Layer 3 of a small transformer language model trained on English Wikipedia (8 layers, counted from 0, width 128).
Take only the direct path to the model's output, skipping the later layers: a vector added to the residual stream pushes a token's score in proportion to its dot product with that token's output vector.

Output vectors of the tokens that the questions are about. A number n stands for n times 0.014.
"third ": -13 -4 15 -45 -8 -8 -6 -12 38 4 36 35 -12 18 4 -16 -18 32 -3 1 -44 22 -5 3 -14 12 -5 -9 -1 17 27 2 22 -14 -46 12 15 24 -31 24 18 -26 0 -18 4 9 30 -6 4 -34 1 -11 19 -16 -9 -26 31 10 -26 -21 10 13 19 47 -13 23 29 32 15 21 -32 9 -3 -3 39 -16 31 2 -25 -16 -19 -1 -19 11 -38 -10 60 -6 -21 -14 -6 3 -48 -27 16 -33 22 12 -4 17 8 13 0 23 5 -44 12 12 30 -18 36 23 7 -41 26 38 -7 -37 9 -53 -8 3 6 -14 0 -41 -20 -29
"centur": 22 -5 28 -7 -10 30 -44 -27 34 -16 14 75 15 -21 -12 -2 92 -2 -12 -44 9 19 -84 25 4 51 -12 3 -27 26 -21 -5 77 41 14 -18 -25 9 -23 -64 86 53 -7 -15 -8 4 -4 52 67 -20 -5 -3 -9 -56 -57 -7 -33 5 42 44 -16 -15 -24 52 30 -30 38 -20 -26 -37 -71 -46 -35 28 51 5 12 17 -33 10 -32 -10 -24 -3 -9 -2 35 -19 -32 43 -3 31 45 -75 -14 -9 44 40 -7 66 -15 32 -22 -16 23 -7 8 23 2 23 -40 -34 43 -35 42 -17 3 -52 -48 12 -29 -37 57 -11 17 -44 -48 -25
"try ": 2 15 28 -15 -8 8 -27 28 20 -39 3 -14 -11 -8 -21 -16 -6 17 11 7 16 19 3 -7 32 -14 24 40 -27 37 -3 -9 2 35 8 -3 19 30 -71 -3 -33 -29 42 12 3 37 4 18 11 -18 -3 41 44 18 8 -35 -10 -15 -34 -18 -18 10 -29 13 -35 10 2 13 16 28 -17 -48 2 28 19 -69 -23 15 -9 45 24 -23 -7 -29 -37 12 30 8 6 1 -13 2 -42 -20 0 -55 20 45 -3 2 0 32 -34 18 45 57 -12 -7 10 -7 -12 11 4 21 -13 -4 -7 -56 27 -28 -27 -32 -3 -17 -27 -18 27 32
"Cour": -1 -10 -6 -1 5 -34 10 17 15 0 84 23 14 -20 -27 29 18 -34 26 -27 24 5 4 -27 -9 34 15 -11 10 -13 6 -9 52 2 -13 -61 -26 46 20 22 2 -4 -5 51 5 17 1 13 -11 -24 10 23 1 3 52 17 33 -22 28 -25 -15 -6 -26 24 -8 -28 27 36 -26 -3 -11 28 -45 4 3 -29 -22 12 -39 14 16 -10 35 -36 18 -64 -14 -7 -19 42 -7 -16 -54 -7 -25 1 -17 1 -4 34 -12 26 5 26 42 -15 -47 -34 -1 -19 -16 13 -48 -37 32 47 26 -54 -29 -50 -13 16 27 45 -8 16 -28 16
"ation ": 20 11 -3 15 34 -25 -7 -30 1 -10 3 -21 5 -11 8 20 56 6 -17 10 -11 -19 41 32 3 -18 23 -24 -27 15 13 33 -11 -22 -15 -26 44 -6 -40 -12 49 -28 2 -10 -12 11 -27 -14 -2 3 1 2 -14 -19 7 -8 41 15 -4 12 1 14 18 -28 -8 -40 49 -11 8 25 26 27 -28 29 5 -13 -28 3 2 50 7 -32 -7 10 -7 20 -55 0 17 32 -26 9 -32 -4 -8 -9 -14 7 -17 12 -30 16 6 4 11 0 11 20 43 2 9 8 14 2 -22 -5 3 8 -15 -20 23 -5 -19 -23 -40 -9 -10 -29
"14 ": -14 -8 40 -10 -8 -35 -7 -14 6 26 -17 -22 -4 -12 4 -3 -10 -9 0 -2 3 36 -19 -5 11 1 -29 -4 4 -12 -9 11 12 18 9 27 12 58 -4 29 9 -20 18 16 19 -14 35 4 8 -29 15 -16 55 -4 16 -21 21 -14 -13 -11 -1 9 -11 -9 -45 -14 3 2 -5 0 -4 47 6 16 25 -20 4 2 -24 10 -4 2 -8 19 -17 -5 -17 13 21 -29 -2 9 -1 -27 -25 -46 -7 -1 -1 -6 -1 -11 9 -26 28 4 23 -20 -13 4 -4 12 1 -1 2 -14 14 2 5 -18 -12 10 24 4 0 14 -5 -19
"ze ": 16 3 4 -23 24 -12 -19 -4 3 1 -44 19 -7 -18 1 -60 37 1 -14 -2 -47 26 6 27 24 5 32 7 15 -27 32 -17 27 0 -7 14 35 23 18 45 5 -30 -18 -29 -22 24 -51 -9 -19 4 43 2 45 10 -8 -27 36 32 -10 -17 7 12 -47 41 -31 -33 9 -11 2 -20 -39 -29 -6 9 -31 1 -4 2 -3 6 37 -10 26 39 5 31 -12 -17 48 -18 -20 47 -12 -23 -31 -16 15 -2 -27 -5 -30 -35 6 30 25 -10 30 -28 -5 -12 -35 1 -11 7 52 40 29 -31 -27 -14 8 7 0 -8 -13 -1 -1 36
"%": 31 9 -9 -6 31 16 -16 29 -12 47 -9 -26 -23 -13 -12 3 58 -3 -37 -23 -42 25 -18 41 -3 -6 -21 1 21 -7 48 43 38 44 -18 -24 -32 24 25 -28 -1 -5 -7 17 26 -10 8 -28 -20 -20 15 21 21 0 -29 -38 -26 -8 2 30 28 -31 -17 13 35 -23 0 -20 19 -7 6 2 7 -25 10 10 -20 -9 -24 41 10 -1 -15 -11 -16 11 5 -33 -35 45 -6 -24 22 -15 15 -16 -22 -40 -10 3 -42 59 65 22 -11 -13 -8 -26 16 -7 -22 -2 24 5 28 26 30 -59 7 2 -21 10 5 24 3 -41 -23 -6
"first ": -29 3 32 -28 -18 25 -1 -37 6 15 24 19 -14 27 24 -43 -6 22 -11 3 -15 7 9 0 -12 16 4 4 -5 12 9 -6 -13 -11 -44 20 43 13 -2 22 2 -12 -21 -4 33 -22 23 -15 27 -8 -9 -7 12 -13 0 -17 41 2 -8 1 -32 -16 -4 48 -14 46 12 31 -1 30 -19 -33 18 34 3 -5 27 -3 -22 -9 -40 12 -5 8 -20 -13 41 -25 -15 16 5 33 -38 5 4 -27 28 3 4 -1 38 2 6 14 -15 -20 -2 -18 47 -11 27 8 2 -32 19 22 -3 -40 -17 -31 -25 0 -3 0 -12 -78 -20 6

Output weights of attention head 5. The head adds the sum of these rows, row i times number i of z. A number n stands for n times 0.0021.
o0: 0 -2 34 -28 37 -15 4 12 -7 20 -11 7 -23 0 -14 43 9 1 -34 32 -9 1 17 -27 19 13 -12 -28 -2 0 -58 65 -4 -3 -19 -18 23 -11 -3 -8 17 7 15 -16 -4 43 1 -20 -15 7 6 41 30 7 33 -14 -16 -15 18 18 49 -47 -13 -28 7 4 -26 11 43 7 -4 52 -2 48 33 -24 -29 -2 -47 26 -22 -35 -30 -45 10 7 9 -22 43 5 -8 -29 -8 -20 -36 14 -25 -43 -27 11 9 8 -10 -2 -4 -57 12 13 78 4 7 1 17 -6 -31 -29 22 6 -56 33 20 -8 -21 -15 -25 -4 8 63
o1: 43 -2 46 -33 -54 -17 16 -22 -21 20 -1 60 6 -5 22 -22 -9 28 -1 -20 -14 -38 14 22 -13 -19 35 27 5 -39 31 19 32 36 -16 -38 -32 42 27 33 -13 14 -25 -45 -5 -17 -2 9 14 -76 -73 12 15 15 4 11 2 -31 -19 -1 11 -52 7 40 4 -7 21 49 -19 -11 -4 7 27 -6 11 35 17 17 3 -26 26 14 8 34 -16 -51 52 -16 6 31 22 -5 15 -19 -2 -40 57 -24 31 0 31 -2 15 1 -31 14 42 -45 -7 -33 -10 0 -6 3 -34 21 -4 -8 -1 -40 -48 22 47 -9 -3 -12 -25 -48
o2: -13 31 48 -16 25 -8 -8 24 -43 -20 -66 -11 -14 -7 11 23 69 -24 22 7 24 -25 29 -21 -30 20 -22 7 -32 1 -27 13 29 -6 21 0 22 13 14 -13 17 -24 -25 11 68 1 53 13 6 34 22 22 -25 4 38 5 6 -31 8 -44 16 40 -17 -10 9 -3 32 -32 7 37 33 4 -28 32 -42 -36 19 -20 -63 -32 -39 18 -16 12 3 -16 -20 -4 18 20 -22 7 12 -12 1 49 -40 8 -40 16 -16 1 -23 13 12 1 8 35 33 -7 28 -78 33 -14 -21 0 -9 -34 -29 3 -20 6 10 -35 -3 27 1 23
o3: -31 28 0 32 11 11 -24 28 -7 -14 3 -18 42 -14 -11 -44 5 22 -27 -30 -17 39 -15 -20 -16 -9 25 7 5 39 -5 -18 -15 11 -6 20 17 29 -13 1 -33 -18 27 19 36 18 -18 -53 6 17 -16 -33 -27 37 -20 18 37 18 27 23 -10 -19 18 17 -13 -46 19 -20 14 4 -30 -10 -10 30 6 -11 -32 -8 0 49 34 15 -3 -18 4 22 15 30 -29 5 -2 -42 -38 -34 -30 28 19 -8 -4 -5 -29 10 -25 -12 23 15 -40 10 1 -14 7 9 33 -27 31 -3 -16 27 -4 12 -13 41 1 -42 -37 11 20 -8
o4: -23 -27 16 37 -39 -41 -33 28 8 23 7 1 59 11 2 21 17 -5 -31 -15 22 -34 24 -31 -5 -18 20 -10 -23 7 24 -12 54 -18 18 -20 -10 18 27 -44 -23 11 23 33 -9 -32 49 -15 24 -8 -4 3 -13 -53 31 6 32 39 -21 -40 -7 21 43 46 -11 32 -13 -56 -17 3 25 -30 2 13 -39 1 -15 32 -13 -56 7 11 -10 22 -25 -34 41 38 2 -3 -27 -25 -19 -12 4 16 54 -5 -14 -10 45 27 10 -19 -6 5 31 4 -18 -63 -11 5 5 -5 -16 41 24 0 -25 -6 -33 -12 -9 -15 8 62 -54 7
o5: -5 47 -44 23 58 -6 -15 36 31 47 9 -25 -37 -24 -14 50 -1 -1 70 -18 6 11 -27 24 -59 -11 -1 23 -46 10 40 28 -12 -23 8 57 -14 -17 22 46 -42 34 -52 -18 -2 -48 28 -15 -15 18 44 -31 -19 -19 11 11 -3 -11 -34 4 -11 -17 -42 -6 28 -14 -22 18 10 65 -11 -35 -29 -11 -8 -15 9 -4 -8 16 -2 2 49 -15 25 7 -83 -46 29 32 24 34 25 10 42 -50 -1 -35 -4 -56 -39 20 16 -9 -17 -5 -15 52 -32 51 57 13 -21 7 -45 7 -23 5 39 -24 28 -28 -34 -20 7 -8 -8 -8
o6: 33 -12 18 -64 -9 -56 25 6 -24 18 -34 16 -11 4 -1 9 -25 16 -14 10 30 11 -2 23 -35 -6 -3 -23 -10 -51 21 27 42 18 14 -25 -15 29 23 16 28 -17 20 -27 21 -39 -5 11 22 -13 -29 4 10 -23 66 26 15 17 6 -21 -6 -9 31 -4 -31 36 5 14 -35 -21 20 18 20 13 37 -41 14 -7 21 -9 -3 -10 -11 -2 -11 -46 25 -3 -10 3 2 -51 -12 -33 -11 -10 18 -18 37 3 39 -13 16 3 -40 17 27 -58 41 -37 14 -16 6 27 -14 30 28 -19 -37 -10 -32 34 -2 -5 -24 6 -23 -9
o7: -6 -15 5 59 28 -2 -44 -30 32 -11 1 20 62 -32 27 15 56 1 -14 30 10 -42 -24 -16 22 21 2 58 9 24 -58 -23 34 5 -23 14 32 -2 -35 -16 -33 -17 -15 20 30 8 26 -19 -31 -3 27 -17 -38 -4 4 5 -40 -27 0 10 30 -27 -25 -1 44 -31 12 -63 -13 -15 18 -15 -53 54 -18 23 -8 -9 -34 -5 -47 25 66 -29 -5 5 19 41 -14 -27 -15 -5 -13 -6 -15 40 7 3 -52 27 55 12 15 26 69 -30 -9 39 -31 2 -13 4 18 -32 3 -28 -39 8 20 -18 -12 -3 -14 -11 43 55 3 -44
o8: 17 -7 36 -10 -22 4 18 -8 8 -39 32 -26 15 -11 -27 12 15 13 54 29 -23 2 5 43 23 -10 -32 -35 72 -29 -13 12 18 -13 9 0 -58 -71 -10 -52 54 40 28 3 -55 10 8 2 0 -26 -30 -13 -22 -18 -16 -16 -8 23 45 31 10 -29 50 3 29 -5 7 -11 -13 -29 22 -11 31 -39 -42 32 -17 15 -31 -8 -20 0 -15 -15 44 -15 40 8 2 -6 -12 -14 3 3 4 12 -2 -2 27 34 9 -66 -15 -6 -40 -40 0 20 -3 -9 -44 7 -27 50 45 -7 35 28 -46 0 22 4 27 76 10 10 -9 -22
o9: 5 -35 -36 8 -15 -8 -6 51 7 -6 -5 -24 -8 6 4 7 18 -19 -3 -46 -36 7 28 -17 -23 -22 44 -15 -30 29 38 10 -21 -28 40 -9 -31 -28 31 -11 -34 63 -32 33 -21 -7 -5 28 31 21 32 -26 51 -4 24 16 37 10 -39 -20 -26 6 -25 -11 3 23 -26 -10 10 20 -29 -57 34 -52 -4 0 8 45 27 -18 -37 3 -13 36 14 -42 -18 -34 14 -7 24 50 15 59 41 -17 -6 1 9 -60 -13 59 -1 -30 -41 -1 -5 -4 -17 -16 10 15 -2 -11 1 51 3 32 10 -28 9 -28 -30 18 39 40 -41 65
o10: 5 -6 -6 -45 -5 9 20 28 -4 13 23 15 -75 -11 20 -2 -7 24 -5 13 -6 9 37 2 -10 25 -24 -18 1 -4 -7 48 -23 -9 -23 26 36 6 31 28 25 -20 -9 4 7 -8 13 19 -56 -7 -24 16 9 -18 -19 -17 -31 10 -28 -11 3 -36 -6 36 20 -11 -8 54 3 44 -12 14 -12 -25 9 5 14 12 -9 81 -6 -19 -25 -29 17 11 -54 -19 22 39 4 30 -16 21 -18 -57 -63 -7 -23 41 -8 -11 11 -19 14 -10 -11 -6 12 -13 -7 45 40 -44 -17 -9 10 -11 -5 22 39 -22 5 13 -40 -8 42 29
o11: 18 8 26 18 -75 28 15 -32 -7 5 -7 4 66 -3 16 -54 22 14 -29 -42 -11 -24 30 -34 30 -9 24 51 -32 -13 -20 -2 11 2 4 -32 -9 27 18 -11 11 -28 -3 -4 7 25 2 8 16 5 -8 0 11 5 6 21 47 -30 34 -7 -24 -17 -12 -8 -24 -22 7 -22 -7 -24 17 24 -9 -2 -4 32 -23 -11 10 7 25 22 -7 14 -11 -29 41 -10 27 -36 18 -30 -1 -2 -36 49 18 -2 -9 1 31 50 -6 21 -11 12 23 -12 -30 -13 27 -43 8 11 -11 -31 -6 20 -19 -23 -7 28 5 3 -25 22 -30 20
o12: 1 39 25 -40 20 15 3 -19 -25 -49 2 22 14 -19 -11 -17 23 -9 40 18 -82 18 -7 17 7 8 22 26 35 -2 -47 12 8 52 -8 -32 -16 -32 -25 19 24 47 11 19 34 9 5 17 3 12 13 -25 -31 6 -21 -13 6 6 50 19 13 24 -12 -26 19 4 -23 -54 -11 -4 -26 -5 9 -28 -53 4 -62 -27 -24 45 -6 6 -24 -3 21 16 -26 -31 11 39 33 38 15 -20 -15 -2 -19 3 42 64 -34 -7 -22 -6 -52 -32 -26 3 14 20 35 -16 35 -14 53 23 -17 29 -16 4 -4 23 -25 32 9 -3 26 -42
o13: 20 -59 12 -23 -8 -53 24 -31 -2 9 52 26 24 -14 -12 -13 17 -8 0 33 31 -29 22 -20 -43 12 -2 -24 28 -14 18 8 69 -12 30 -25 -10 31 17 24 34 22 34 -27 13 -32 9 4 22 -16 -36 7 -21 -11 34 31 -27 18 35 20 -17 -48 28 12 -7 3 54 7 -23 -19 27 -24 20 -33 5 -20 8 -21 9 15 30 2 -7 -9 -15 -56 -13 -12 -1 -43 -8 -61 -14 -24 -31 14 33 -1 0 32 60 -57 -15 7 -16 20 37 -45 -2 -12 31 2 12 38 -6 44 13 -9 -58 -29 -34 45 -35 -18 -29 45 -25 -19
o14: -43 -24 18 14 -2 -54 -6 -31 37 31 41 -13 38 18 17 23 -20 2 -24 1 -4 14 -37 5 -29 -20 -12 -13 -10 9 20 -22 48 -2 1 61 -35 -2 26 30 33 -30 -7 19 6 -24 44 -16 -6 -5 -1 -30 -24 -6 24 54 2 -17 -2 30 -10 -12 13 35 8 30 12 3 -33 -44 9 -31 -12 -42 -9 0 -18 -3 4 -13 27 13 45 -38 -3 -2 -30 2 -2 -57 -4 -26 18 20 -10 -17 23 3 19 -31 26 -9 1 -14 -17 19 13 -14 -32 35 13 0 -38 36 7 -26 21 14 -15 -78 -10 11 21 53 -10 62 -33 -56
o15: 10 -61 -41 -40 -22 -14 27 11 -24 -47 -20 14 -10 42 18 -38 -5 -56 -52 -42 -19 1 47 -16 6 -15 23 -15 -41 4 21 -2 13 -28 41 -52 -40 40 34 -25 -7 5 25 -14 -18 32 33 32 68 13 3 15 36 -8 13 39 20 3 7 -6 -14 49 18 -28 -10 35 23 -40 -16 -78 -7 4 26 -7 -1 -19 54 24 44 -64 6 23 -25 30 11 -55 -9 -8 -35 -23 15 18 -1 7 40 40 -1 10 9 -14 -4 -4 1 -36 16 40 53 -20 -21 -35 0 -8 -20 22 14 23 27 16 -23 -34 -41 -1 8 15 30 38 -14 9
o16: 16 -14 25 17 36 4 21 -30 -23 -6 13 -36 -14 -18 -30 36 16 3 32 5 19 5 18 -2 1 -10 -11 -41 -15 27 -42 33 -12 -9 -12 47 -41 -38 -20 -32 54 29 -2 -5 -2 39 32 -42 -21 34 -2 26 -22 -5 28 12 -55 -3 37 14 -2 -3 -15 14 38 -8 13 28 42 29 26 -1 10 -23 -11 -7 -49 16 -30 -17 -4 -47 12 -15 24 3 17 -28 20 34 -4 -18 8 20 -19 1 -11 -24 13 20 -1 -10 12 -14 -19 -24 -22 18 53 -2 -17 24 17 3 -6 -16 5 -9 -19 24 5 -37 8 3 3 -46 -51 33
o17: -3 18 -35 30 -46 17 -39 -31 23 15 48 -39 77 -6 2 -5 19 45 -19 0 -6 27 -7 -1 10 -27 50 52 23 19 37 40 -4 -9 -19 -9 -54 -7 -34 4 -6 62 44 -1 -43 -26 25 2 11 -3 4 10 -18 -34 18 33 28 15 54 7 -53 37 -3 -24 9 -29 24 -35 -45 -8 40 -26 -32 8 19 -25 -65 -20 -23 51 55 24 6 -26 -14 34 42 -34 -14 0 -43 -52 -17 -8 -42 -1 21 -33 1 39 -25 2 12 6 -20 -13 -22 -32 28 23 22 -7 21 57 -19 24 -61 -21 -3 -33 -10 22 -10 40 -24 36 -35 -16
o18: -6 -40 63 48 2 19 -4 -64 -7 -30 33 18 50 1 -9 18 4 17 12 28 13 -70 14 -25 33 9 -11 -33 21 -17 -59 -39 20 -22 4 13 -26 0 24 -55 45 -23 -18 67 -11 13 73 -5 -25 -4 -6 -31 -39 -2 30 22 -25 -25 1 -16 7 -17 -24 47 44 22 -5 -40 8 15 32 -26 10 11 -61 24 -29 22 -36 -88 -79 -35 39 -3 -20 15 27 5 10 -41 -21 -2 22 38 11 49 5 37 -13 -3 83 -13 -29 5 1 -32 -51 15 11 11 -26 1 15 -34 33 -58 25 -15 24 -9 -1 -21 19 27 38 20 -41 -20
o19: 16 -14 -7 9 -46 -9 6 -52 7 -16 -10 44 8 4 21 -33 26 -20 12 -18 3 4 14 -18 -3 -7 44 48 4 -9 63 -12 -27 3 8 -52 -7 35 14 -13 11 11 28 -17 23 8 -73 56 26 -10 29 -5 2 -13 -14 -7 28 -2 19 -16 -53 -8 -26 -38 -2 -14 43 -16 3 28 -16 22 7 -2 1 39 36 -23 59 25 13 33 -50 11 -32 -21 3 5 -4 -37 -2 1 22 -34 -36 9 36 11 9 10 11 -50 -8 -10 2 14 16 -28 -58 9 41 -38 7 7 -2 13 1 1 -20 -56 17 45 -25 -26 2 54 17 21
o20: 38 53 -25 -10 -14 18 -26 -38 4 33 -60 55 28 -60 11 3 13 4 8 -15 20 64 -5 45 5 18 45 16 -45 7 79 16 -17 38 -49 2 -16 -15 -23 36 -53 34 -31 -29 -5 -2 -15 13 66 28 -7 9 5 6 26 -20 -23 -24 -1 -26 13 -29 -52 -22 39 -5 9 34 -29 28 13 58 -44 -15 7 21 27 -22 34 43 40 32 57 11 -1 43 -4 7 0 -32 -10 -51 -18 -28 -49 -7 -7 -21 35 -30 -24 -51 2 -28 59 -31 35 -37 -14 -8 5 -23 -27 89 -47 -31 -19 -7 5 -13 -14 -6 36 -19 -2 -47 -2 -30
o21: -41 -52 -15 26 -17 10 13 31 -28 -24 38 -40 35 3 -34 0 65 -17 -6 15 14 -2 35 -17 -17 -6 -13 -61 -8 23 -39 27 15 -41 23 -26 17 -7 -11 -45 29 -24 33 29 29 -1 52 -9 -3 33 -30 -46 -41 8 7 54 27 36 59 7 -7 39 43 -1 29 -2 -12 5 -6 16 43 -51 -4 -14 -12 -20 -16 -7 -25 46 -9 4 -18 -33 31 -30 9 6 -25 -20 -32 -53 -46 15 -24 64 -12 8 -57 45 3 6 -27 -1 4 1 -33 22 26 -27 5 -15 19 -21 40 52 -16 15 -31 -3 16 44 -25 11 -50 44 -9 49
o22: -40 -21 48 -12 28 -49 -34 24 41 -2 33 -29 65 1 -27 49 3 35 -37 25 -33 26 33 -40 -5 -10 11 32 -24 20 -22 -25 29 3 47 1 18 25 -2 -3 17 39 2 35 31 -29 16 2 -4 -16 32 12 -1 -34 35 15 11 -5 -4 28 -22 0 11 3 41 -13 -33 -39 -40 17 1 -15 -37 62 -5 -50 -49 17 -44 46 14 3 -61 -25 -18 17 -26 4 -11 -13 -17 -59 -30 -33 -1 11 24 -24 -55 24 -11 6 -17 40 -9 5 -47 9 -18 -7 54 -33 28 -34 28 0 25 -27 -14 -32 -14 34 -33 16 40 68 -7 -28
o23: 10 -9 -11 19 -10 32 -32 40 -10 20 51 -2 -5 18 17 -11 47 -47 60 -42 0 -43 5 34 -9 14 6 11 35 -48 51 -16 17 -2 -33 2 -14 14 11 -18 -33 12 -17 -36 11 -37 -10 -11 57 -23 8 -10 3 20 -27 -2 2 -31 -38 -15 6 14 26 14 -12 9 3 -52 19 -33 -8 11 -2 13 -29 -32 3 25 -1 -38 -16 10 31 19 -34 3 35 18 -7 27 -19 14 36 -2 35 -29 48 -6 8 3 31 13 0 -20 -49 21 14 14 -7 17 -46 15 -6 4 -16 51 -21 -36 -10 18 -48 9 -4 -18 67 -2 -8 -52
o24: -15 -27 -26 54 -26 14 21 22 -14 -44 49 -86 -3 18 -34 -20 25 3 26 1 35 14 24 -33 -17 -14 -22 -31 6 0 -29 13 -18 -67 32 -4 -8 -25 17 -22 26 6 3 5 -8 37 23 -19 -14 4 18 -26 -7 -10 3 25 34 -7 67 25 -35 10 18 8 -23 -18 5 -4 51 39 -3 -14 24 -13 -7 -8 -26 -3 -31 1 10 -17 -33 -38 37 -7 10 -9 33 7 -24 -24 -22 7 -15 35 -14 2 -17 -32 27 39 -22 1 -30 19 -36 40 29 9 16 16 43 -8 36 27 -15 21 -26 -6 26 9 16 18 -93 30 -58 78
o25: -5 3 26 -9 41 6 -6 -25 -10 40 1 50 -23 8 -15 20 -33 -70 38 -29 8 -31 -62 27 -4 14 -12 -18 7 -51 25 43 -6 34 -39 11 -25 11 10 34 -24 -24 -20 -39 1 -8 0 2 14 0 5 -10 5 -3 8 -5 -18 -16 -56 -10 20 10 -16 0 -9 35 11 -2 16 -54 11 25 -4 7 4 10 -9 3 -7 -93 -18 0 34 18 -2 -5 12 -9 11 18 11 52 49 35 35 -20 31 -3 33 -49 16 52 30 -32 -7 -1 54 4 45 61 -25 15 -29 26 -61 4 -5 -25 22 -14 -38 -46 3 -6 25 -27 -3 -42
o26: -13 -38 -19 43 39 -2 -43 4 7 19 51 -36 21 -9 -23 29 30 -5 46 -4 -37 16 -9 10 17 1 8 -30 22 30 -10 -25 5 -21 21 20 -18 -43 -26 -31 -13 35 -13 53 -15 -23 47 -12 21 38 37 -29 -19 -8 -19 -4 -40 -4 -11 14 -4 5 -1 -2 12 5 -41 -53 4 -13 15 -39 1 -6 -44 -2 -39 4 -28 -3 -21 0 5 -32 -7 47 -25 -8 -23 -16 -14 18 9 27 39 25 -5 4 2 -24 11 -18 -10 -7 16 7 -43 52 13 50 -32 14 -15 37 52 -14 -12 -13 45 6 17 -38 0 55 52 -11 8 -27
o27: -18 14 -22 10 -14 -16 18 20 24 6 51 -70 -5 -7 -23 -13 -11 23 31 -65 23 54 4 -28 -56 4 20 -62 -31 10 20 -14 -47 -52 39 -5 -21 2 65 14 -14 -10 3 -46 28 1 -34 -29 -23 18 9 -53 -16 33 -7 70 44 9 53 41 -15 -25 4 -13 13 -32 31 39 17 6 25 -6 30 -19 9 9 13 -24 30 37 44 38 13 10 5 -36 -26 23 -13 -51 -22 -76 -15 8 -35 8 44 35 -22 -34 -10 -27 -22 15 2 55 -11 -21 -38 28 51 3 2 15 16 15 57 15 -12 -40 4 47 -31 -21 -78 28 -29 34
o28: -16 -45 -2 -4 -12 -42 23 -7 -9 -36 15 -24 3 30 54 -6 -15 4 10 7 -22 -11 2 -24 -10 -5 -24 -17 14 0 27 -33 28 -44 66 -29 -6 18 32 0 46 17 -15 14 -16 2 -2 17 48 -4 54 -18 28 -2 39 30 0 -29 11 -14 -23 12 -14 4 3 2 44 -33 -27 -5 14 -24 40 -14 -6 -13 32 13 20 -45 -11 13 -21 14 -34 -40 -33 -11 -22 -75 -16 -3 27 -20 6 14 23 16 32 -13 31 -17 -29 -5 -38 36 -10 -4 -30 20 10 -11 -18 -2 44 12 42 8 -2 -41 15 19 -7 23 17 55 -56 -9
o29: 26 -64 -22 16 -9 -39 -1 -36 21 -9 28 36 5 0 -10 -25 -33 -8 17 29 21 2 12 23 -31 6 9 -10 27 12 39 -37 43 14 22 -7 2 1 -52 -4 10 23 24 -32 -3 -22 -25 25 15 2 9 6 -11 -8 -31 -1 0 19 28 17 -13 -1 38 9 -21 -4 -23 -25 -32 -27 -5 -51 -5 -6 15 14 18 -22 55 17 3 -11 -48 -42 -16 7 24 25 -26 -25 -6 0 -15 -25 6 14 39 -16 11 17 36 -27 -4 0 5 25 8 -27 -16 12 -10 6 5 -5 31 23 13 12 7 -25 -38 22 9 6 12 26 2 -30
o30: 10 13 18 -37 -15 11 14 -28 8 -15 5 -3 -32 15 -10 18 -11 13 42 -4 9 22 15 26 -6 -14 3 48 3 11 -7 6 -49 7 -7 2 -19 19 -10 -11 38 13 -28 -35 -5 9 -44 5 -49 -14 2 18 -17 -32 -41 -12 -6 -10 -22 3 -37 17 -11 -2 19 -23 34 17 19 14 -16 21 18 -19 38 15 -29 16 -13 10 10 -10 -59 1 16 19 17 -11 5 44 39 46 33 10 -1 -38 -12 -1 20 19 -10 18 17 -14 -11 8 -34 12 -22 10 12 22 -2 -19 1 -10 -26 -7 5 -19 51 18 -7 -9 17 -34 30 2
o31: 0 28 19 -2 37 -46 -30 -38 28 37 -12 11 -9 -27 -5 55 2 3 6 45 7 6 -23 -1 -9 -4 23 -19 -9 20 27 -11 30 24 19 46 6 -28 -4 34 38 16 4 32 3 -12 35 -6 -23 40 34 37 -33 -28 7 -1 -23 36 -6 -30 8 14 -33 30 -8 1 7 -16 -19 57 27 -17 -15 -16 -9 -13 -41 -27 7 7 1 -14 -47 -35 0 38 -55 -20 29 -21 -29 3 16 -46 -14 -16 -30 -24 31 29 16 -35 -22 5 -39 -50 -3 -29 -13 24 46 -3 -1 12 -5 -15 0 -27 -2 13 29 -15 2 19 -21 2 -2 1

Each question shows a token from some text and the vector z that the head gathered there. A number n stands for n times 0.0095.

"y ": 23 -32 -13 2 -31 -2 2 -27 -19 -41 53 -35 -44 -27 -7 -45 25 -7 -12 -35 30 11 -33 -43 9 13 -15 17 -39 -25 10 13
Pushed up most: "ation "

"V": -5 -24 31 17 45 -5 1 -16 -14 -2 4 -10 14 13 -4 4 2 38 -21 1 11 38 43 -15 -4 -24 -13 -5 -14 -7 -23 42
Which of these tokens does it push down most? "first "

"org": -21 5 3 10 28 -19 -23 13 1 4 -9 4 2 -26 22 27 6 8 49 -16 29 3 -15 1 -8 21 28 -23 5 -17 -1 3
Which of these tokens does it push down most? "ation "

"B": 0 2 36 -17 37 -22 5 8 -24 -21 -18 10 -8 23 12 1 -12 2 36 42 16 -10 0 -16 -6 27 -31 3 24 -2 -9 35
Pushed up most: "14 "

"et": -4 -3 -7 -14 8 14 -12 6 1 22 35 -21 14 2 21 6 7 32 -4 -14 30 6 13 15 -3 13 12 -41 -4 -9 16 12
Which two tokens does it push up most, strongest first? "%", "centur"

"ra": -14 -17 24 -10 32 -16 -10 -3 -37 -5 -7 -18 -20 -6 0 12 -23 -3 24 34 21 -16 -6 5 2 32 -10 -7 19 6 3 21
Which two tokens does it push up most, strongest first? "14 ", "ze "

"\n": -41 -34 7 -24 -19 -7 -23 -14 -16 -5 1 -13 -21 -12 -7 23 -23 -10 4 32 9 4 -15 -36 10 -2 -6 7 13 13 12 8
Pushed up most: "ze "

"'": 0 -43 29 -21 -2 6 -17 -27 -15 -1 18 -29 10 -14 -30 10 -10 1 -16 11 -6 19 12 -41 20 -15 -10 8 9 -10 11 24
Which three tokens does it push up most, strongest first? "ation ", "try ", "ze "

"to ": 8 9 8 0 16 -25 0 -8 -11 2 28 -5 -8 5 7 20 22 -2 8 -10 3 18 -24 6 11 22 -31 -7 -9 -15 16 -22
Pushed up most: "first "

"em": 10 -11 0 4 4 -11 -15 -17 -17 12 31 -15 4 -15 -1 11 13 -7 -6 -9 16 6 -24 3 8 18 -17 -14 -12 -16 19 -14
Pushed up most: "%"

"er ": -10 29 30 -11 34 -32 13 0 -11 -11 42 18 11 2 3 -11 1 -15 40 2 6 5 2 -3 -7 17 -22 -14 0 -16 13 18
Which two tokens does it push up most, strongest first? "first ", "centur"

"et ": -23 27 -13 3 41 -37 -6 28 16 18 43 23 14 11 41 21 -2 20 21 19 16 23 20 12 -12 -1 -38 -27 -1 4 38 -34
Which three tokens does it push up most, strongest first? "centur", "Cour", "third "

"E": 5 4 11 -33 34 -12 26 -4 2 -6 13 -35 -30 28 36 -7 2 -10 22 -34 16 23 17 -13 -24 27 -6 -8 -5 4 -44 24
Pushed up most: "Cour"

"| ": 4 23 44 -8 3 -57 -10 -3 4 -31 24 22 -8 -20 6 -13 36 -3 3 15 23 -20 -19 -18 12 -2 -81 42 0 -21 43 14
Pushed up most: "ation "